Layer 7 of a small transformer language model trained on English Wikipedia (12 layers, counted from 0, width 96).
A neuron's activation on a vector x is GELU(weights . x), where the dot is the dot product.

Input weights of the MLP neurons that the questions are about. A number n stands for (n - 500) times 0.0018.
n4: 551,465,403,465,510,604,653,569,368,480,578,639,525,563,456,527,607,478,527,615,550,541,573,459,423,423,459,460,707,406,580,457,554,412,585,409,406,488,527,382,601,480,488,507,646,426,435,492,521,431,374,602,454,421,579,639,510,405,644,563,457,490,580,408,420,377,604,268,488,538,621,726,258,369,432,540,497,590,461,509,464,634,495,564,454,366,524,433,409,557,451,366,697,513,588,354
n11: 552,507,555,392,315,425,476,397,543,576,436,697,400,208,497,470,493,556,584,719,524,376,528,443,460,545,678,474,577,427,617,692,561,498,552,527,372,267,532,430,570,528,367,527,493,420,366,360,470,278,745,463,254,466,360,520,543,503,555,440,380,570,439,409,648,427,687,470,520,549,645,508,426,597,452,629,469,591,337,434,400,569,555,576,415,479,601,547,473,549,590,498,579,286,506,450
n14: 524,511,384,396,518,456,531,350,481,516,483,653,443,385,423,615,364,444,603,448,424,476,574,418,444,535,469,610,434,522,530,662,515,425,546,459,413,567,382,414,506,615,467,501,345,486,483,652,476,511,527,462,476,505,450,696,574,561,461,657,383,354,361,395,421,512,650,508,514,656,528,492,375,588,486,516,559,610,613,394,501,516,393,562,587,447,365,685,344,371,667,486,405,547,575,428
n29: 489,647,329,267,482,342,480,385,603,536,491,489,366,491,532,568,398,582,486,527,460,468,399,459,418,524,498,505,635,583,559,501,553,491,566,401,409,427,523,208,679,551,550,566,489,606,537,651,712,683,496,349,492,549,488,501,664,555,559,499,496,487,465,548,416,352,493,629,371,391,548,462,515,590,657,442,341,824,317,395,541,478,512,599,500,471,759,648,493,606,446,373,421,324,461,590
n34: 481,370,443,494,545,465,435,475,529,419,402,510,456,586,537,777,422,393,517,432,576,322,461,400,432,335,412,633,582,467,536,596,649,514,618,555,508,350,550,478,563,451,396,450,323,420,587,548,556,612,495,403,525,445,393,490,752,675,344,559,425,561,527,276,643,408,488,462,510,490,560,387,275,522,442,554,612,570,689,437,578,630,481,488,473,383,622,542,421,448,444,443,502,564,446,646
n43: 561,509,488,448,464,333,421,433,460,501,453,526,466,473,637,361,555,341,286,693,439,489,666,428,454,547,690,388,501,488,722,730,617,348,466,309,237,481,340,520,315,472,509,449,539,573,512,546,514,599,553,573,152,356,348,538,488,586,551,632,482,672,481,442,466,621,564,445,275,479,512,647,559,793,566,497,325,356,522,349,671,527,427,570,692,426,499,726,620,627,450,471,837,523,387,466
n59: 355,575,306,419,424,521,581,428,476,496,305,521,429,601,587,787,530,425,629,545,553,541,588,421,241,405,591,638,411,493,805,721,358,249,557,379,355,530,465,312,465,637,568,446,491,468,599,521,613,666,633,354,282,512,561,746,564,563,368,467,432,479,457,463,278,593,661,555,487,354,665,522,503,488,387,698,476,636,511,179,492,640,398,499,563,445,442,597,968,679,346,493,524,426,401,459
n65: 542,588,666,558,390,522,497,434,497,522,447,501,260,473,636,604,538,535,453,595,355,460,719,288,425,606,550,574,623,434,685,709,701,466,418,490,481,490,635,510,434,409,599,298,327,512,490,538,481,508,622,582,401,426,469,699,571,555,625,426,463,690,431,446,306,447,521,505,332,358,572,458,454,578,429,538,554,470,742,369,531,614,474,619,565,550,260,554,508,484,358,375,568,566,542,317
n84: 496,567,539,558,403,574,827,486,573,443,517,441,583,516,355,607,481,529,494,447,472,505,617,458,273,488,515,614,410,323,462,523,734,532,372,516,565,451,509,382,630,458,578,552,706,549,567,375,524,620,494,520,415,395,506,489,403,499,465,502,443,473,632,408,615,342,476,456,250,272,527,475,411,539,592,500,642,746,622,451,566,603,494,774,532,466,426,567,570,424,545,379,545,471,537,357
n89: 397,627,389,395,540,432,535,656,726,399,489,403,375,499,406,318,456,612,460,434,383,621,369,596,306,428,476,470,511,577,525,450,548,414,548,483,403,348,598,441,582,533,497,526,444,550,559,629,576,516,398,587,392,443,494,622,544,543,576,453,331,509,671,439,480,466,519,665,493,412,404,454,402,429,593,573,521,560,552,568,555,583,447,920,491,640,343,475,565,377,370,526,480,478,402,560
n114: 579,402,570,398,606,535,448,488,461,419,414,590,372,492,385,404,435,493,545,543,459,324,492,535,429,666,543,507,572,428,473,534,682,418,476,484,511,356,420,515,532,513,468,560,517,696,489,576,497,415,567,572,490,488,395,465,501,799,470,374,324,675,703,483,200,621,503,494,632,432,801,538,642,565,540,445,680,509,474,427,521,541,447,509,469,452,571,476,390,375,343,532,533,386,383,605
n116: 617,580,324,470,483,411,386,544,596,591,511,582,499,458,414,373,599,418,594,609,561,375,453,510,479,452,543,490,496,373,446,518,492,450,472,489,576,335,639,486,520,477,546,428,665,469,535,358,499,452,544,502,330,593,542,510,549,395,476,531,547,399,671,601,493,332,487,437,566,595,642,422,316,539,505,493,642,470,473,430,555,495,305,550,446,592,473,610,484,436,543,456,473,520,570,577
n129: 444,619,440,485,389,381,500,511,700,565,516,428,471,563,620,631,397,519,564,474,459,384,503,473,465,490,512,475,567,391,521,542,452,444,480,488,481,545,584,482,408,621,300,482,573,449,525,595,531,420,388,435,399,454,468,446,580,462,632,515,547,523,562,623,429,594,476,291,434,520,518,704,549,499,620,561,487,446,279,520,512,512,392,384,603,363,356,517,511,764,479,426,512,563,534,558
n134: 497,458,477,437,452,440,563,537,518,495,565,633,520,399,505,404,588,649,522,629,395,303,558,542,550,514,476,560,640,438,502,570,499,452,488,406,491,410,540,473,383,479,637,356,520,680,424,444,487,519,478,403,429,477,372,708,434,421,562,490,342,478,393,335,668,445,568,478,249,488,787,349,379,666,306,555,608,652,692,340,370,598,495,538,431,513,547,624,583,492,584,560,676,633,608,287
n151: 449,497,520,475,506,528,704,567,619,451,331,320,670,384,553,503,422,485,581,527,527,323,481,577,458,464,506,668,438,367,495,711,424,407,517,487,409,229,399,368,379,653,570,402,495,421,417,506,650,392,487,440,450,457,418,623,461,549,539,651,554,474,526,411,506,679,415,540,508,440,574,443,667,491,560,505,647,445,447,473,544,568,353,645,600,379,518,450,555,422,498,543,479,281,506,646
n157: 523,478,454,382,445,364,522,323,533,660,510,573,511,360,372,670,412,372,582,470,372,496,453,452,442,493,608,500,715,498,592,554,543,497,481,476,439,427,609,643,595,564,577,586,450,363,408,349,783,554,457,414,339,399,388,790,583,481,582,491,367,597,498,491,369,446,759,365,511,364,497,513,489,735,510,472,528,614,427,303,508,515,451,434,566,485,386,577,630,624,409,449,648,315,360,412
n165: 556,534,446,591,356,661,605,454,555,434,361,605,393,718,370,478,442,545,590,493,620,437,430,520,319,351,510,363,534,583,756,611,679,462,490,440,631,313,613,405,615,508,492,436,500,548,424,550,572,439,500,313,370,361,504,446,540,469,434,464,392,719,640,554,462,602,605,541,426,321,508,480,555,373,433,611,633,499,671,464,519,605,396,474,675,528,638,571,388,354,399,482,477,546,501,578
n173: 719,486,550,448,477,521,647,482,468,513,436,507,539,446,264,337,532,499,433,555,515,399,465,489,671,541,583,829,497,615,569,523,460,586,560,595,569,546,535,371,429,561,487,511,512,493,415,283,495,512,600,605,476,471,369,565,380,657,614,397,528,369,454,473,495,388,399,477,354,521,659,450,495,552,454,562,603,642,495,396,531,453,510,566,451,566,499,582,298,466,274,547,451,378,565,522
n176: 632,471,409,445,548,444,515,578,576,507,486,575,677,269,385,327,442,530,593,587,478,505,474,592,555,627,464,553,633,527,463,408,720,495,670,426,372,265,526,332,338,569,544,472,487,576,392,392,526,539,574,452,448,440,616,581,377,340,659,400,411,583,529,420,462,521,393,552,596,497,494,340,459,547,380,628,587,607,402,508,629,288,613,614,643,508,497,470,518,448,506,577,547,501,701,403
n181: 400,525,546,414,487,568,587,561,548,445,523,439,513,521,561,637,549,616,387,465,374,538,417,349,328,436,572,411,485,489,663,607,618,379,533,521,557,561,394,426,374,586,494,586,397,685,648,654,442,631,387,559,374,361,527,502,591,550,471,364,417,575,478,471,339,542,546,150,532,422,555,642,502,639,497,582,317,431,567,453,468,655,452,445,535,634,451,582,647,646,467,358,582,436,485,483
n200: 670,451,434,464,569,584,638,453,501,585,425,354,489,569,496,493,662,423,622,546,460,519,452,379,530,582,388,578,551,671,545,682,538,465,653,508,357,443,463,494,552,590,513,456,337,422,533,506,649,563,470,317,488,394,577,519,408,535,456,658,487,451,485,564,564,385,427,488,448,662,755,502,349,463,361,378,413,519,587,272,727,600,569,436,667,574,432,605,572,370,437,619,518,444,360,240
n210: 564,463,541,558,321,424,602,630,576,516,407,609,406,403,362,549,575,391,550,553,554,454,412,445,370,470,458,529,442,548,507,386,727,651,571,459,496,567,451,655,712,451,778,497,463,509,596,407,472,670,441,323,500,549,437,596,454,441,495,457,538,513,545,559,439,428,432,492,408,318,412,536,265,388,522,564,597,553,422,470,436,396,436,663,485,552,203,628,491,345,359,454,642,533,513,514
n229: 538,580,346,414,353,483,458,411,587,532,455,540,500,574,509,585,586,401,548,530,521,500,423,533,352,463,505,524,668,648,657,615,346,493,566,453,367,623,479,526,565,522,512,384,502,420,410,612,538,481,597,453,625,362,582,449,517,480,353,306,406,469,596,671,648,464,505,395,487,560,519,523,416,518,448,597,559,521,538,495,564,586,554,462,662,648,373,443,604,403,584,376,516,499,476,448
n238: 450,506,537,416,495,435,513,503,612,486,525,573,588,594,177,498,337,400,588,616,476,469,460,395,451,447,550,714,418,441,405,371,354,483,611,497,472,353,595,337,601,433,465,535,561,465,575,511,502,531,651,458,381,560,533,448,426,592,598,227,335,383,544,346,314,432,495,534,444,517,572,411,335,427,519,438,571,540,576,392,679,410,650,604,469,555,453,577,643,647,568,515,476,518,509,575

Each question shows a token from some text and the vector x that enters the MLP there. A number n stands for (n - 500) times 0.01.

"ceded": 441,575,574,634,439,438,575,418,395,799,522,479,540,508,615,365,457,512,396,489,601,674,460,566,608,482,569,518,421,510,372,400,426,652,403,506,654,422,497,578,556,455,529,432,483,537,443,479,488,636,487,498,356,439,543,426,395,423,476,553,467,533,333,559,578,471,505,570,514,514,562,665,515,485,495,434,542,575,467,363,493,520,580,370,396,573,541,440,513,450,491,420,403,407,462,538
Which of these neurons fires most? n173

" Min": 440,460,434,469,621,437,416,560,577,579,567,581,513,582,454,502,553,514,565,434,456,562,375,413,514,598,331,428,469,408,386,411,443,516,597,867,653,718,484,498,470,404,543,537,553,458,474,530,519,401,639,588,469,491,492,313,422,189,512,603,459,462,513,597,546,458,458,600,607,521,497,467,414,473,557,473,504,355,460,644,569,500,561,467,498,390,558,377,433,531,616,442,566,493,549,510
Which of these neurons fires most? n116

"ritory": 442,569,561,625,619,512,496,502,557,855,698,439,601,560,579,351,502,587,455,421,468,560,548,420,454,480,441,386,518,567,456,481,469,489,433,470,526,533,576,605,445,475,411,408,569,464,474,475,562,524,524,514,574,611,474,655,462,352,495,414,601,426,334,508,490,490,496,444,397,574,405,463,538,402,536,518,352,478,460,470,412,509,531,450,493,493,537,476,464,490,602,497,579,513,530,489
Which two neurons fire most, strongest first? n129, n134

" Land": 387,529,542,553,528,562,338,642,452,839,525,475,498,492,546,448,519,598,441,470,389,527,507,428,387,457,450,457,473,586,502,533,399,635,390,747,528,548,607,631,438,415,538,501,484,523,465,557,658,567,469,447,509,511,472,340,523,417,511,572,464,485,526,456,481,478,479,501,577,562,454,483,412,394,529,469,423,460,499,570,427,511,573,484,377,504,419,514,575,418,552,530,461,505,548,348
Which of these neurons fires most? n200

"re": 428,362,491,454,694,533,436,580,497,609,608,461,412,529,581,377,510,476,501,606,391,600,513,558,398,518,349,476,527,479,528,423,477,603,534,726,520,328,624,380,489,542,554,520,473,409,519,705,551,539,519,409,652,590,531,256,598,488,554,646,470,511,338,520,507,443,593,418,502,537,564,335,602,316,524,403,388,489,548,548,486,532,558,453,419,440,710,437,452,414,627,520,340,645,510,455
Which three neurons fire most, strongest first? n29, n34, n200

" election": 396,556,603,712,618,583,469,479,573,842,562,469,564,524,592,348,520,593,425,520,491,531,663,453,462,473,467,492,452,547,498,370,461,498,349,671,430,481,562,635,511,534,438,446,429,457,497,452,454,541,517,509,395,524,419,527,607,394,460,454,486,452,438,474,513,493,599,441,445,555,410,541,432,450,556,447,451,520,445,446,365,557,501,517,537,544,434,472,526,497,605,556,411,472,590,336
Which two neurons fire most, strongest first? n65, n11

"19": 383,363,439,666,521,580,492,450,438,716,583,395,599,478,505,478,589,552,482,378,468,514,522,493,438,448,424,514,493,201,472,531,517,634,435,754,541,517,529,533,438,587,520,500,524,485,517,435,412,517,478,498,545,614,702,821,460,450,531,464,599,540,352,517,463,544,511,492,522,442,464,502,454,421,476,467,530,538,549,643,511,473,483,494,567,416,536,536,430,306,520,390,417,422,534,477
The most active neuron and its activation: n84, at about 1.6

"inn": 331,387,515,444,452,406,399,480,500,532,517,585,605,499,600,408,444,634,464,336,400,544,470,503,582,610,500,525,387,357,497,476,463,514,550,881,601,652,491,446,553,458,345,550,517,500,413,462,523,465,327,472,539,578,490,423,728,436,413,560,538,434,551,450,717,439,653,509,450,492,474,481,522,470,540,412,551,503,536,690,442,467,465,570,466,575,476,460,514,446,521,512,272,636,552,556
Which of these neurons fires most? n34

"st": 446,381,609,374,560,367,644,532,469,647,582,522,401,474,658,482,547,514,463,406,398,559,476,566,476,518,450,410,606,514,380,429,416,566,435,781,415,272,587,521,445,468,437,592,556,469,387,651,516,483,448,547,561,586,614,427,656,515,459,449,489,433,390,543,507,489,524,554,565,522,511,442,383,383,459,449,503,462,587,522,515,444,726,505,578,591,608,409,566,409,463,553,156,594,558,512
Which of these neurons fires most? n89

"ib": 449,485,520,534,513,484,420,454,507,567,649,531,526,500,600,435,439,543,557,530,368,590,422,491,416,443,491,355,583,413,610,460,499,598,499,912,629,474,556,475,555,512,549,450,429,563,256,509,476,429,499,476,522,718,447,397,517,373,510,456,533,564,515,509,510,562,516,554,535,320,552,468,341,341,471,484,551,474,642,714,427,434,563,475,389,519,571,510,481,469,512,506,233,492,454,609
Which of these neurons fires most? n165

"18": 374,375,574,552,506,615,467,489,375,664,541,392,586,439,621,481,510,571,518,565,456,501,621,508,526,481,491,510,527,308,469,555,496,519,444,799,521,495,558,504,364,598,485,474,508,558,442,552,454,550,387,577,581,557,604,756,583,454,437,517,581,490,307,494,427,546,382,552,574,508,417,419,374,415,387,455,500,544,537,589,287,564,464,547,440,448,483,473,457,287,572,604,442,481,525,580
Which of these neurons fires most? n151

".": 366,512,494,539,571,501,407,506,422,850,443,550,415,491,534,606,442,442,521,502,508,552,533,484,468,481,508,504,504,565,566,496,363,459,443,851,489,512,541,537,608,508,482,508,462,452,438,435,564,528,550,504,500,505,484,626,422,401,427,528,442,497,400,436,441,464,604,570,475,532,516,601,469,433,489,537,517,484,428,450,398,462,540,410,422,506,455,513,523,509,561,563,472,448,501,477
Which of these neurons fires most? n157

" T": 409,479,486,526,553,570,516,466,436,703,598,504,472,573,518,515,447,560,494,490,475,555,435,434,498,529,421,473,544,451,411,551,432,567,444,994,511,604,546,482,487,393,415,580,625,520,531,496,375,455,505,446,624,568,575,381,535,468,510,406,450,493,529,426,436,494,544,635,570,475,404,537,367,547,451,283,547,500,648,448,472,563,414,496,483,523,503,425,415,458,551,482,451,466,480,497
Which three neurons fire most, strongest first? n238, n34, n84

" Post": 387,511,522,647,523,605,411,532,543,762,637,390,453,557,477,517,611,550,508,357,485,589,484,447,564,452,503,370,497,668,418,405,440,617,434,538,473,632,552,581,442,367,512,525,506,448,571,643,523,489,311,474,587,530,495,412,597,376,484,516,400,405,343,625,554,479,554,572,543,639,397,402,327,455,512,352,428,352,543,457,492,465,642,565,552,430,458,500,578,493,578,578,442,569,549,491
Which of these neurons fires most? n200

" Red": 454,486,446,462,520,419,378,461,432,775,635,532,386,466,440,523,534,531,516,391,546,605,382,490,561,453,458,482,403,520,404,570,359,619,492,737,596,579,456,576,435,509,493,543,676,471,411,466,496,435,457,578,530,621,569,397,647,385,507,411,465,438,450,459,564,488,437,446,563,477,566,583,440,617,497,393,495,419,584,593,463,483,614,405,460,552,402,495,509,417,530,543,395,679,662,287
Which of these neurons fires most? n116

" prot": 402,533,440,634,713,492,509,510,193,639,619,413,467,477,465,364,635,594,504,455,445,608,595,443,549,444,481,541,422,419,437,653,425,530,620,613,639,620,515,627,535,339,425,548,610,543,360,487,441,420,560,487,599,467,543,529,508,299,467,426,424,488,559,353,480,543,422,461,540,630,424,565,512,496,533,534,645,454,532,532,467,331,622,507,566,336,612,417,414,516,521,457,520,446,594,502
Which of these neurons fires most? n4

"ut": 564,494,504,563,444,594,376,570,385,651,741,471,433,553,521,538,563,478,493,524,386,541,529,512,425,524,391,367,538,471,510,427,555,622,612,816,541,430,499,541,553,463,365,509,598,489,639,591,496,521,480,459,487,577,453,388,430,478,388,450,400,340,345,551,568,558,460,439,484,466,558,572,552,520,584,485,433,531,454,645,508,402,603,506,387,521,582,534,409,525,431,475,146,534,506,599
Which of these neurons fires most? n29

":\n": 417,527,486,597,513,525,485,483,483,819,437,535,487,517,582,543,567,564,447,432,448,511,619,495,379,429,457,422,473,550,562,521,387,538,458,805,478,488,497,579,603,497,523,582,495,446,483,424,515,437,567,553,447,617,444,628,388,447,523,520,477,463,337,544,556,423,692,544,539,527,455,592,492,464,481,461,510,521,480,443,295,482,493,488,438,404,406,411,426,503,587,532,390,489,526,474
Which three neurons fire most, strongest first? n11, n157, n14

" eventually": 488,425,563,501,630,427,340,348,272,695,534,433,565,611,587,345,592,455,451,515,464,576,673,442,451,482,594,538,547,507,363,557,574,544,574,737,503,530,513,503,443,514,435,481,496,478,519,491,520,505,512,456,424,421,473,547,500,270,555,429,425,492,219,528,493,505,519,643,424,474,461,503,600,567,678,498,562,480,545,620,461,502,477,474,522,576,433,359,479,556,588,547,549,521,531,488
Which two neurons fire most, strongest first? n43, n65

" un": 591,526,473,612,681,542,453,509,358,687,610,365,476,467,604,391,545,498,584,336,535,707,466,428,370,528,380,501,398,597,421,568,494,537,553,772,490,582,355,641,500,536,593,468,454,486,575,535,579,470,448,338,503,583,556,763,358,433,489,430,501,407,456,556,447,392,453,526,499,499,448,570,537,435,518,468,372,399,572,526,499,378,518,534,442,502,562,459,482,485,559,439,416,660,548,439
Which three neurons fire most, strongest first? n200, n210, n14

"20": 423,379,510,648,558,471,418,515,548,820,522,541,599,542,617,427,493,502,463,407,376,522,597,449,535,469,402,453,478,492,508,394,419,581,380,848,463,392,527,574,504,511,551,420,533,477,445,459,434,457,433,465,512,652,511,602,425,478,494,427,589,444,383,510,459,487,625,495,428,479,481,508,436,455,469,491,502,597,544,431,468,547,542,470,500,510,498,618,453,493,534,534,480,527,506,438
Which of these neurons fires most? n134

"h": 494,628,465,396,525,415,422,527,455,589,673,575,427,502,467,517,511,458,547,553,504,564,521,485,414,498,430,536,604,472,443,446,357,467,407,767,580,465,533,466,499,489,313,581,491,536,588,664,478,396,427,518,686,557,509,120,473,440,471,519,444,488,421,600,453,520,398,573,478,340,409,530,641,590,480,504,565,521,500,496,498,506,610,453,363,508,595,425,444,439,557,620,381,467,705,775
The most active neuron and its activation: n29, at about 1.5

"ay": 410,423,422,573,502,432,533,397,418,732,637,533,525,604,384,497,432,486,407,342,507,559,569,489,528,553,498,397,605,540,486,497,464,725,489,569,532,484,435,539,577,528,409,520,570,530,513,590,641,539,378,513,394,625,481,388,455,282,488,582,508,587,334,452,610,580,531,480,395,480,484,390,482,448,555,434,640,439,515,724,371,346,471,529,484,491,473,484,574,436,615,518,519,387,645,422
Which of these neurons fires most? n84

" ind": 518,403,467,612,437,539,564,414,366,678,526,491,508,461,597,432,621,539,488,360,529,603,334,487,451,523,455,574,488,663,336,284,447,601,500,789,570,545,474,468,531,431,463,450,542,485,520,357,417,536,442,521,625,545,556,642,526,494,498,426,524,542,457,390,489,324,517,582,573,584,588,508,445,460,536,426,513,473,634,534,525,371,581,465,342,493,346,363,530,629,527,427,526,667,447,623
Which of these neurons fires most? n210

" La": 430,388,417,617,568,601,268,458,547,660,628,520,456,531,445,407,629,449,481,333,583,495,407,460,446,386,479,483,626,550,348,538,469,538,595,779,521,491,591,571,594,464,537,567,505,482,407,586,342,478,543,597,505,662,431,426,541,392,477,660,596,515,524,596,531,413,512,529,535,494,426,491,585,530,542,269,513,431,524,600,485,385,505,552,417,417,425,356,489,585,608,490,362,402,667,384
The most active neuron and its activation: n116, at about 1.3

"ind": 465,462,437,574,440,426,533,429,398,634,678,564,385,634,583,565,530,584,470,223,535,550,418,463,418,519,465,395,541,490,478,254,602,661,455,672,623,545,424,529,407,576,480,584,525,558,555,438,444,556,391,557,577,659,416,592,525,488,547,436,454,560,450,424,483,510,456,569,617,623,519,446,375,322,574,385,465,392,474,523,574,503,549,461,342,528,505,408,667,348,412,432,536,601,630,590
The most active neuron and its activation: n210, at about 1.4

" present": 369,493,377,608,704,467,615,528,573,755,655,484,522,536,528,419,403,627,415,421,477,554,645,506,502,558,471,457,462,388,454,352,396,746,443,427,546,430,494,470,468,540,484,476,527,571,493,519,366,482,533,638,529,447,531,698,556,387,405,559,404,560,468,460,594,435,471,614,464,572,460,515,534,373,592,466,489,448,443,541,434,575,618,468,511,366,435,479,511,543,450,417,380,421,654,370
Which of these neurons fires most? n84

" himself": 528,495,627,550,633,493,352,353,306,729,604,426,585,508,490,426,538,592,491,503,537,582,573,556,451,516,573,547,402,464,302,510,423,510,357,563,451,536,556,511,333,471,479,493,414,454,540,498,501,556,431,528,531,381,549,615,470,476,491,459,561,672,262,569,562,361,511,446,522,449,445,618,612,528,528,571,468,596,532,514,516,524,534,391,377,578,547,393,442,433,561,495,525,568,724,556
Which of these neurons fires most? n65

"-e": 511,454,433,566,691,588,385,345,411,678,619,540,511,455,540,489,666,625,487,361,619,529,548,494,490,462,306,523,579,573,571,486,359,544,466,547,497,413,379,750,494,505,666,450,422,515,597,605,357,551,437,615,491,569,509,459,472,520,456,555,406,425,528,377,644,543,487,598,518,438,377,497,668,295,438,539,520,392,496,492,513,632,401,512,426,506,559,431,475,358,589,518,443,484,426,390
Which of these neurons fires most? n200

"ope": 463,516,567,567,605,671,484,497,421,788,554,450,517,480,412,410,502,681,491,442,524,612,602,536,463,508,535,487,445,400,409,492,366,534,514,537,523,561,539,536,476,548,351,421,429,519,649,540,523,569,408,538,496,449,587,492,371,498,459,591,594,384,350,459,561,459,510,436,455,560,536,500,398,306,559,562,488,448,533,497,425,391,472,380,289,469,584,450,447,579,515,610,527,723,482,577
Which of these neurons fires most? n4

" that": 364,439,397,701,549,524,523,388,440,622,674,507,534,650,474,264,424,529,436,412,417,588,488,507,433,499,418,519,423,577,402,449,431,627,452,494,468,485,537,479,474,575,452,616,428,507,496,512,588,560,561,492,785,591,520,636,571,552,668,425,573,527,273,525,436,496,357,562,626,448,478,573,627,478,602,509,482,681,535,431,280,556,560,299,478,422,469,515,456,418,500,545,401,475,586,442
The most active neuron and its activation: n29, at about 0.98

" the": 409,498,489,463,575,508,485,397,462,937,544,514,412,496,456,433,422,536,520,325,466,545,532,525,530,435,496,498,516,485,447,506,491,488,491,651,493,498,534,569,587,518,486,587,487,576,414,446,515,478,543,497,525,517,508,599,467,428,493,493,462,508,415,465,530,461,511,500,554,459,389,530,484,485,498,522,574,511,439,617,436,491,538,386,461,476,497,517,467,526,507,473,483,410,542,526
Which three neurons fire most, strongest first? n157, n11, n14

" Silver": 530,464,618,515,425,427,421,480,373,708,572,643,481,438,607,410,544,586,443,541,362,558,386,436,558,512,399,481,344,414,510,498,331,571,357,649,530,664,503,563,476,477,475,639,511,436,392,471,430,539,449,611,472,511,550,364,600,435,495,564,650,387,481,659,615,558,410,453,657,595,418,476,427,506,493,452,512,431,476,633,516,536,595,441,514,570,490,415,504,492,501,451,318,598,672,272
Which of these neurons fires most? n116

"lected": 539,406,473,615,582,466,520,408,438,870,536,500,612,536,528,449,479,617,457,506,558,608,512,476,520,524,524,424,515,601,419,363,391,537,373,633,518,403,459,589,429,451,557,417,536,532,502,376,502,572,464,506,437,398,497,509,427,467,453,476,568,492,293,503,573,464,516,565,465,544,470,595,468,395,522,465,632,604,479,541,497,446,545,412,466,457,549,511,446,499,486,565,448,500,469,520
The most active neuron and its activation: n173, at about 0.88

" O": 413,530,531,449,589,677,452,511,476,774,662,535,432,497,523,490,430,434,539,522,500,568,433,476,388,515,324,361,563,558,574,431,410,612,480,767,542,487,551,528,407,454,512,526,584,521,520,636,296,474,627,544,610,541,615,497,443,510,393,582,473,430,437,606,371,474,453,525,536,422,507,479,437,471,459,359,508,481,596,672,422,470,391,573,505,427,418,388,421,513,571,516,513,498,420,503
Which of these neurons fires most? n229

" of": 456,568,531,521,540,557,443,328,411,843,428,472,430,535,591,491,411,503,450,461,518,642,486,609,450,494,479,489,527,494,389,370,417,611,457,701,538,495,412,401,528,502,415,627,420,504,377,591,466,572,560,476,433,518,531,564,486,377,565,535,465,486,373,562,495,501,572,557,516,549,472,556,519,415,441,557,482,575,442,349,489,569,575,423,476,503,532,493,512,482,493,567,538,464,440,531
Which three neurons fire most, strongest first? n29, n157, n59

"es": 466,542,633,767,511,460,364,564,540,747,514,568,484,588,463,382,535,604,484,467,475,436,485,549,543,548,486,488,463,569,538,474,486,640,384,772,430,631,576,508,494,379,536,470,473,449,520,444,476,547,416,528,493,519,419,492,365,332,461,455,540,604,381,499,452,486,480,505,438,585,423,435,618,391,510,628,475,676,532,470,436,473,441,294,394,532,563,370,502,525,561,496,434,543,484,559
Which of these neurons fires most? n173

" South": 445,665,525,372,606,518,410,566,463,753,559,634,420,505,545,319,459,543,489,443,588,494,410,355,548,561,335,283,472,560,473,604,329,442,456,651,474,547,587,437,507,541,450,549,662,461,456,660,482,573,442,487,638,680,614,477,453,385,478,475,467,521,451,529,543,479,443,548,491,537,434,360,634,515,554,447,421,381,493,561,473,525,435,511,449,526,482,566,389,508,657,515,383,521,512,425
Which three neurons fire most, strongest first? n29, n116, n14

" ": 398,448,465,641,525,568,458,467,446,737,509,519,482,568,563,433,482,496,523,378,575,630,539,594,491,446,453,498,454,424,464,431,410,536,497,747,479,666,501,478,519,450,215,435,528,544,470,608,531,496,427,616,576,560,553,754,519,457,596,549,473,500,297,532,458,469,477,540,398,448,389,591,476,419,485,371,495,676,591,464,439,506,498,587,512,507,456,523,455,437,587,500,415,452,390,395
Which of these neurons fires most? n14

" min": 387,525,563,667,604,507,589,564,513,691,429,636,424,485,549,489,500,615,480,489,479,614,393,375,516,590,283,477,396,286,463,401,460,553,502,689,502,594,524,632,495,400,497,491,512,489,498,530,549,470,612,453,434,412,423,519,401,286,426,612,400,488,477,578,581,455,459,731,565,483,407,491,540,482,605,533,466,330,513,623,554,519,492,389,617,403,476,448,509,446,596,495,517,499,537,441
Which of these neurons fires most? n210